Layer 5 of a small transformer language model trained on English Wikipedia (8 layers, counted from 0, width 128).
Take only the direct path to the model's output, skipping the later layers: a vector added to the residual stream pushes a token's score in proportion to its dot product with that token's output vector.

Output vectors of the tokens that the questions are about. A number n stands for n times 0.011.
" List": 36 27 14 -1 -21 -17 -44 13 -16 7 33 60 26 -17 -12 32 -10 0 -1 -2 -14 18 49 -2 31 1 47 23 26 11 47 -2 0 18 16 -10 25 -18 -14 -6 10 -29 40 34 -4 -34 3 66 -10 5 61 -61 29 -21 -39 54 -49 40 -66 -4 -32 29 -31 -47 -6 3 42 58 -12 -4 -92 12 48 -3 -9 -44 5 -21 -27 31 -12 -15 30 3 -5 -16 28 31 11 -37 -35 -5 -31 -38 24 -18 -14 7 -2 7 -34 -27 -12 35 -22 20 -38 8 4 22 -45 19 -25 11 39 -48 -14 -26 4 21 -63 -31 -21 37 14 -47 7 21
" name": -7 0 -12 -26 8 7 -40 -16 -26 35 -2 26 3 17 -25 -24 -5 -1 5 8 29 14 46 -52 21 5 2 27 -21 57 -28 19 49 1 6 7 -49 -37 6 -8 -7 4 24 6 8 -18 19 9 -20 2 29 24 -10 -27 10 7 44 3 0 -15 -23 68 -32 -22 7 13 31 32 52 8 -57 7 27 -25 48 -21 45 31 -34 31 -83 -58 -11 1 15 -25 -15 3 9 -25 -10 19 -24 -46 -17 -20 -41 -8 23 17 -76 -14 56 31 1 -24 22 -24 -92 14 5 19 -24 1 70 49 10 -5 17 -13 -18 -15 18 -10 36 -43 29 -25
":": 5 22 30 -32 7 7 6 4 -34 -11 37 1 2 69 50 -14 40 -24 -10 28 -35 -27 -2 -22 -18 -3 4 -6 34 15 5 18 8 -34 1 17 -5 34 15 -15 -9 23 4 51 14 -54 -23 -28 24 0 -29 -20 14 14 -10 9 12 -4 -39 22 -3 -44 -35 -52 54 2 24 -28 5 2 6 32 -20 -16 48 -28 1 -1 -14 3 -25 -31 20 -9 -26 23 -90 31 23 33 12 32 -4 3 13 18 13 -4 39 8 -56 22 39 -44 8 -38 23 -40 -58 18 8 -32 24 -12 -16 23 -28 25 9 -32 -10 -12 -12 14 -45 33 18 17
" Air": -14 -25 34 47 -19 -11 -19 41 -12 7 19 27 35 -26 -19 -32 -14 7 -14 11 -37 24 -15 -44 -16 -32 37 6 -17 -18 6 -14 11 -22 -37 29 8 -28 5 -12 12 -2 35 35 -5 -2 -55 -13 7 -3 -31 -44 6 -57 -28 27 34 18 10 -54 -22 2 -55 15 -18 0 7 51 11 -30 0 3 20 -19 23 12 -14 31 -43 14 28 3 -23 3 5 -20 13 57 -8 14 -21 -20 2 -19 -14 -61 -6 64 -10 0 17 3 -14 50 49 16 3 24 20 0 -17 -12 -9 37 -18 -6 41 -47 6 16 -18 5 26 26 36 -16 30 26
"É": -12 -43 33 28 12 -54 9 -14 -33 17 43 0 57 -25 11 -48 -46 27 26 -12 42 -6 30 -17 -12 45 -14 22 -7 68 1 40 -42 3 5 -16 15 -21 -11 25 -21 19 9 29 29 8 -21 -11 11 4 -18 -24 9 -30 16 -19 27 -29 2 6 44 -6 -3 58 10 52 -35 13 3 -22 13 11 7 -24 -6 -41 -46 -16 -1 6 24 -4 -14 37 8 -25 0 -37 10 -23 -24 -22 2 -31 -14 -29 -17 -41 -6 35 -11 -11 -40 3 -39 20 5 4 3 -10 -39 -10 -23 26 0 65 -3 11 3 32 4 -43 64 25 64 -22 -10 -37
"born": 4 -28 -15 35 22 -35 15 43 -7 20 -28 -20 -35 48 -48 -9 -28 29 -20 -37 8 -2 37 11 6 25 36 5 5 -1 -10 72 -4 13 1 -48 29 6 -29 -19 16 -19 24 2 26 20 29 -22 -12 0 -35 13 56 -24 -15 17 -14 56 30 -55 4 -39 -24 17 35 38 59 -22 -14 0 -18 68 -2 0 -30 33 22 -50 17 -37 22 -50 18 33 24 -30 -53 3 -45 -35 -56 32 31 50 -24 -44 -41 -34 -46 -10 2 31 21 26 32 10 45 -40 -24 15 -57 30 -27 -36 -50 -15 -1 26 1 41 34 -4 19 5 12 -26 -19 6
"ttle": 6 0 44 -45 40 -65 -31 -17 -10 -39 -32 31 -6 11 -7 -24 24 -2 -62 7 40 43 27 -2 36 -43 21 -2 24 19 -7 -38 15 42 -10 -35 -11 0 16 -19 -1 16 28 -27 -41 -31 27 2 -27 0 40 35 15 10 -81 0 -20 14 18 -31 -9 -10 -35 66 44 55 -74 7 41 13 -14 -32 16 7 -44 24 -12 6 -1 -42 2 -72 5 26 15 37 -10 32 -31 0 -55 -68 51 66 32 15 -58 12 -7 0 -39 34 32 8 46 -1 -29 36 -3 12 4 55 -2 58 -58 -25 -17 15 7 9 -6 27 25 -28 1 -48 27 -21
"ę": -15 -24 -24 34 26 -59 -72 15 -2 -8 -1 -1 81 23 -16 -28 -29 58 9 -1 40 -17 40 -50 -16 -1 15 -28 -34 -2 -1 39 25 -29 -33 7 2 -40 -40 -16 1 40 -15 37 -91 9 -24 -18 8 6 -5 23 -36 0 15 42 -12 -34 5 -4 -12 -33 -15 41 -1 64 13 -63 6 23 0 23 2 23 -61 6 48 -8 24 34 6 -2 44 45 -23 39 7 -12 51 -25 2 -67 46 -45 -69 15 34 -10 28 5 28 -9 -58 67 -29 48 7 -25 52 7 -19 -41 1 30 37 44 13 -42 -10 -5 -20 3 38 -6 29 -56 29 -69
"ence": -40 -8 4 22 2 -19 -48 7 -40 -3 -41 13 63 22 10 -22 -40 29 -12 -69 -18 -23 -59 -1 17 -1 -11 -62 25 3 3 43 22 21 29 -24 -20 -34 62 32 -13 16 -22 27 -62 -28 -16 10 -38 4 -27 -43 43 22 -47 -47 29 -5 19 -26 -44 -35 51 -33 5 48 -29 44 -16 39 23 -33 77 -11 -54 55 55 -7 -44 18 25 -25 -27 33 48 -14 -18 -28 -66 -17 22 17 5 -29 -9 6 64 -13 15 -39 -12 52 39 19 3 59 -15 -21 -57 -20 22 -6 22 49 27 4 10 1 -15 54 6 43 7 60 -8 27 -4 -35

Each question shows what one neuron of this layer's MLP adds at an activation of 1. A number n stands for n times 0.019.

n231: -9 2 -7 -20 1 -17 22 -3 -15 0 24 -4 -7 14 5 -5 -40 -8 14 -3 15 -7 4 -9 -11 4 0 27 -20 15 -8 -1 -7 11 7 0 -3 -1 10 -9 21 2 -18 -5 18 14 -1 2 -19 33 -1 0 -4 -2 -28 7 -8 -2 -3 -6 -21 -3 -12 17 -31 -18 4 14 -2 -31 -14 8 -15 0 3 13 -5 7 -5 10 -15 -9 -2 -2 -10 -18 5 1 6 -3 21 12 -2 12 -24 -20 10 -12 7 -20 17 12 2 8 20 25 10 -11 18 13 25 -19 -10 3 -20 -12 3 -16 18 2 7 19 16 -4 13 11 19 5
Pushed up most: " Air"

n440: 9 -29 -21 -17 1 3 26 -21 -7 2 20 0 7 4 3 19 4 2 -38 -10 -6 -20 8 22 10 5 -3 -2 17 7 -4 -8 -17 4 7 -5 -10 -6 5 10 10 -17 26 13 36 20 1 3 -13 -17 30 -16 -4 9 -22 12 -2 3 11 12 -6 15 -1 0 -9 6 -42 -8 -10 -4 5 -24 2 -9 30 0 -25 -13 3 3 14 -9 -13 1 -13 -8 -4 -7 -20 25 12 24 30 -19 -11 28 -9 -30 -8 5 4 3 13 0 19 -17 -22 -3 21 14 -12 3 -7 4 10 -12 -8 0 0 6 11 -2 -6 -26 24 -2 -7 3
Which three tokens does it push up most, strongest first? "ttle", "É", " List"

n207: 4 -23 -19 2 -14 17 15 4 -13 -10 14 -22 -10 -11 -2 20 20 -2 -22 7 9 -2 10 -11 -21 9 16 8 10 20 -22 -8 12 24 -17 -15 19 -2 -12 24 0 -5 36 9 4 3 -17 15 -6 17 -8 7 -2 4 -8 -6 0 10 -16 11 7 12 -11 15 12 -36 -14 17 -11 17 5 7 -5 3 9 19 -26 14 -30 3 -1 -20 -9 -19 -12 -6 3 6 -6 -24 26 -11 2 -6 -3 -21 -10 14 0 -3 -5 -6 -14 17 18 -12 0 20 -11 5 2 -18 -12 -16 6 21 1 -10 7 17 11 -14 14 -7 -21 5 3 19
Pushed up most: " Air"

n399: 11 -9 8 26 8 -24 2 -13 1 21 -13 -12 10 3 -3 5 -20 10 -5 -14 21 19 -10 8 -2 12 -7 12 -3 -6 1 16 -7 -7 -14 0 -14 -12 -6 0 -3 -38 -6 2 14 2 -29 6 2 23 6 -23 -18 4 -18 -1 -21 -4 7 -12 9 -10 -19 -1 -9 28 17 -5 2 -8 13 22 6 -17 -14 -8 13 0 -5 21 12 17 5 2 18 -4 3 18 15 26 2 -12 21 -13 -7 -11 -3 2 -8 -14 3 -6 22 -6 4 -2 8 5 -8 -34 11 8 19 11 -9 -7 -27 -1 13 14 -9 1 -9 -9 -15 -8 -20 19
Which two tokens does it push up most, strongest first? "born", " Air"

n269: -3 15 -8 -15 22 -6 -4 -4 18 -20 -10 -14 22 13 -5 -3 -5 -3 -16 5 1 -9 9 13 -23 3 12 -19 -2 22 -5 -2 1 9 6 -8 1 -5 -29 18 20 -13 11 -5 9 8 -17 12 10 2 -9 4 -15 16 -35 15 -13 -7 -6 -40 -11 18 2 9 -6 -27 11 -2 -4 -2 4 33 2 -12 0 7 -21 -25 15 -4 -12 14 -15 5 14 -3 1 30 8 2 -7 5 1 10 0 -36 -10 29 7 -7 -13 4 -19 8 16 -4 15 13 6 13 7 -7 11 25 -4 -6 -1 -8 -18 -6 -2 -8 -13 0 15 18 -12 6
Which two tokens does it push up most, strongest first? " Air", "born"

n189: 0 -8 -7 8 16 11 4 -2 -3 -6 -26 -14 -13 9 2 -5 -3 16 -17 -7 2 19 -14 -20 4 6 0 3 5 22 -6 11 -6 13 -1 -4 19 29 -12 -6 7 1 -1 -22 2 -23 10 30 -20 -8 14 21 30 7 21 23 4 -3 19 7 -9 -3 8 3 -31 1 -6 -32 -13 -24 -7 -8 7 -7 2 -18 19 -12 -30 15 -30 -5 -8 -6 9 -15 -13 -12 -16 19 9 1 1 -12 19 -33 -1 21 -6 37 0 12 19 0 -16 6 8 -6 20 0 25 -6 -4 -1 0 -15 19 17 -4 -18 2 -3 -2 -2 -13 2 5 12
Pushed up most: " name"

n232: 15 -2 3 -1 8 -3 -14 -4 -3 -8 9 16 -12 0 -2 -1 10 16 4 -3 -2 -24 8 7 -8 -6 11 19 14 13 6 -9 25 -14 -7 16 -1 -9 4 -16 6 -4 -1 -8 0 -10 3 -28 0 1 31 -4 -16 2 4 -4 9 2 -8 9 10 -14 -13 5 -19 16 0 3 -20 7 -10 20 -8 -18 11 13 -1 -9 4 7 -11 -12 -12 -5 3 4 22 0 18 -14 20 20 18 -12 -6 -1 12 2 16 -18 0 -5 -17 -15 -2 0 -26 11 11 -23 -26 -14 2 -4 -23 1 4 21 6 1 8 21 -9 -22 19 25 5 -6
Pushed up most: "ę"

n151: 4 9 -6 0 18 -12 -12 -2 -20 -5 26 -18 -4 -10 13 8 8 10 -2 11 -9 0 11 4 -8 -5 -3 32 4 17 -12 -10 -10 -20 4 7 6 -1 23 -19 14 12 -18 -19 13 -17 5 -14 9 30 -3 8 17 -18 -13 -2 2 16 3 8 2 11 22 0 -2 -22 12 10 -9 -13 25 19 14 -11 -7 0 -28 -13 -8 -6 13 3 -7 -16 -4 2 -4 2 5 -8 9 4 -11 -8 -2 -10 8 -10 -11 14 11 -14 -5 -1 5 19 -10 -10 -2 0 -32 9 -1 -2 13 -2 -2 -3 21 10 -2 -4 -6 -5 0 -19 22 -19
Which three tokens does it push up most, strongest first? "É", " List", " Air"

n165: 11 10 -11 -2 -29 -43 -12 8 0 -1 -22 -3 -28 -10 -15 8 -3 -5 -7 40 -9 -12 12 25 -18 8 5 -25 -5 -4 -11 14 -8 40 -2 -1 -6 13 5 -15 -10 -13 -5 -18 -19 15 -13 13 1 -16 0 -14 5 -10 7 31 19 -14 -26 28 12 -14 0 13 -30 13 -10 30 0 7 -8 9 -5 0 2 -2 13 3 2 21 -8 30 -24 -9 -2 -1 -27 27 -11 18 -3 29 2 -1 2 -19 16 13 0 17 29 -9 8 -2 12 11 -2 -9 -20 1 2 -5 11 17 -23 7 1 -13 14 40 9 -26 -15 13 19 -21 -6 12
Pushed up most: " Air"

n286: -12 -5 14 -15 -9 -7 -29 -8 16 -31 12 2 14 3 14 2 -13 8 1 2 -6 4 -1 1 -12 -20 -3 2 11 4 -11 12 -21 -16 26 21 16 15 0 0 -3 -12 0 2 6 3 -13 5 -7 10 -17 -9 9 -1 -11 25 -10 5 -11 -21 -6 12 6 1 9 1 11 -19 -4 -7 -3 -14 4 -10 -7 3 2 -26 4 6 12 28 1 -2 -1 3 -6 -5 12 -6 5 8 -5 -13 -10 25 14 7 16 -8 20 18 -12 16 -12 6 -17 5 0 -3 11 8 -1 5 -16 -10 10 -14 -8 -13 6 8 7 10 3 -15 14 -6
Pushed down most: " name"

n336: -34 6 0 -7 -12 7 6 -11 8 -4 -11 -17 20 -9 36 3 0 8 -1 6 -9 5 -8 5 -17 -29 -6 22 -13 12 -13 12 15 6 -5 10 -11 10 -29 21 1 11 26 1 9 -7 -1 -5 -4 9 -10 -5 18 9 11 9 -8 -11 4 6 -3 3 1 -12 8 5 0 5 -14 32 -16 1 6 -17 18 -22 -38 7 -10 -2 21 -1 -10 1 6 -5 8 12 15 2 15 -1 -2 10 20 -22 -6 -6 20 -13 1 -6 -12 -12 15 6 -23 4 19 5 -15 -21 -10 -4 16 -7 -8 8 0 1 -5 4 5 -9 7 -16 -3 8
Pushed down most: "born"

n62: 4 -11 20 -8 -16 14 6 7 13 -1 0 17 -8 12 26 -9 -19 -12 -14 4 -2 0 -3 -7 6 4 -13 8 -19 17 -12 2 -25 -10 14 22 -5 6 8 17 -4 14 -2 11 6 -5 7 -19 -11 8 -20 8 28 -1 -18 -10 14 -13 28 2 -2 -4 3 -10 -13 -6 -10 17 -14 -17 -6 0 -14 3 4 19 -14 -6 -4 33 -5 -14 27 -18 -16 11 -18 -3 1 -3 4 0 -33 4 10 7 22 -2 2 -2 31 5 14 5 -7 -15 36 3 -27 16 -28 17 -29 -19 -16 -11 -15 28 -22 15 -1 13 -7 7 7 19 -3 -3
Pushed up most: ":"

n182: 9 -6 1 -14 10 -4 12 -8 6 6 -11 -6 0 9 -15 6 -24 34 12 -14 -7 4 1 7 23 14 -17 -8 1 -18 10 -17 -9 1 5 -20 -5 10 26 -2 5 -15 30 24 4 15 17 18 6 45 -12 -8 -15 -10 18 -1 -21 -8 12 5 -21 -17 3 -5 6 23 -9 0 -4 -11 4 -25 4 -6 6 3 -24 -4 2 -31 3 9 -1 9 2 3 -42 6 1 -2 -9 6 -11 6 9 -7 -9 10 -13 5 -6 17 -6 -15 19 9 1 -5 30 15 -5 6 -20 -2 2 21 -8 32 6 -16 9 -22 6 -4 -32 -28 12 5
Pushed up most: "born"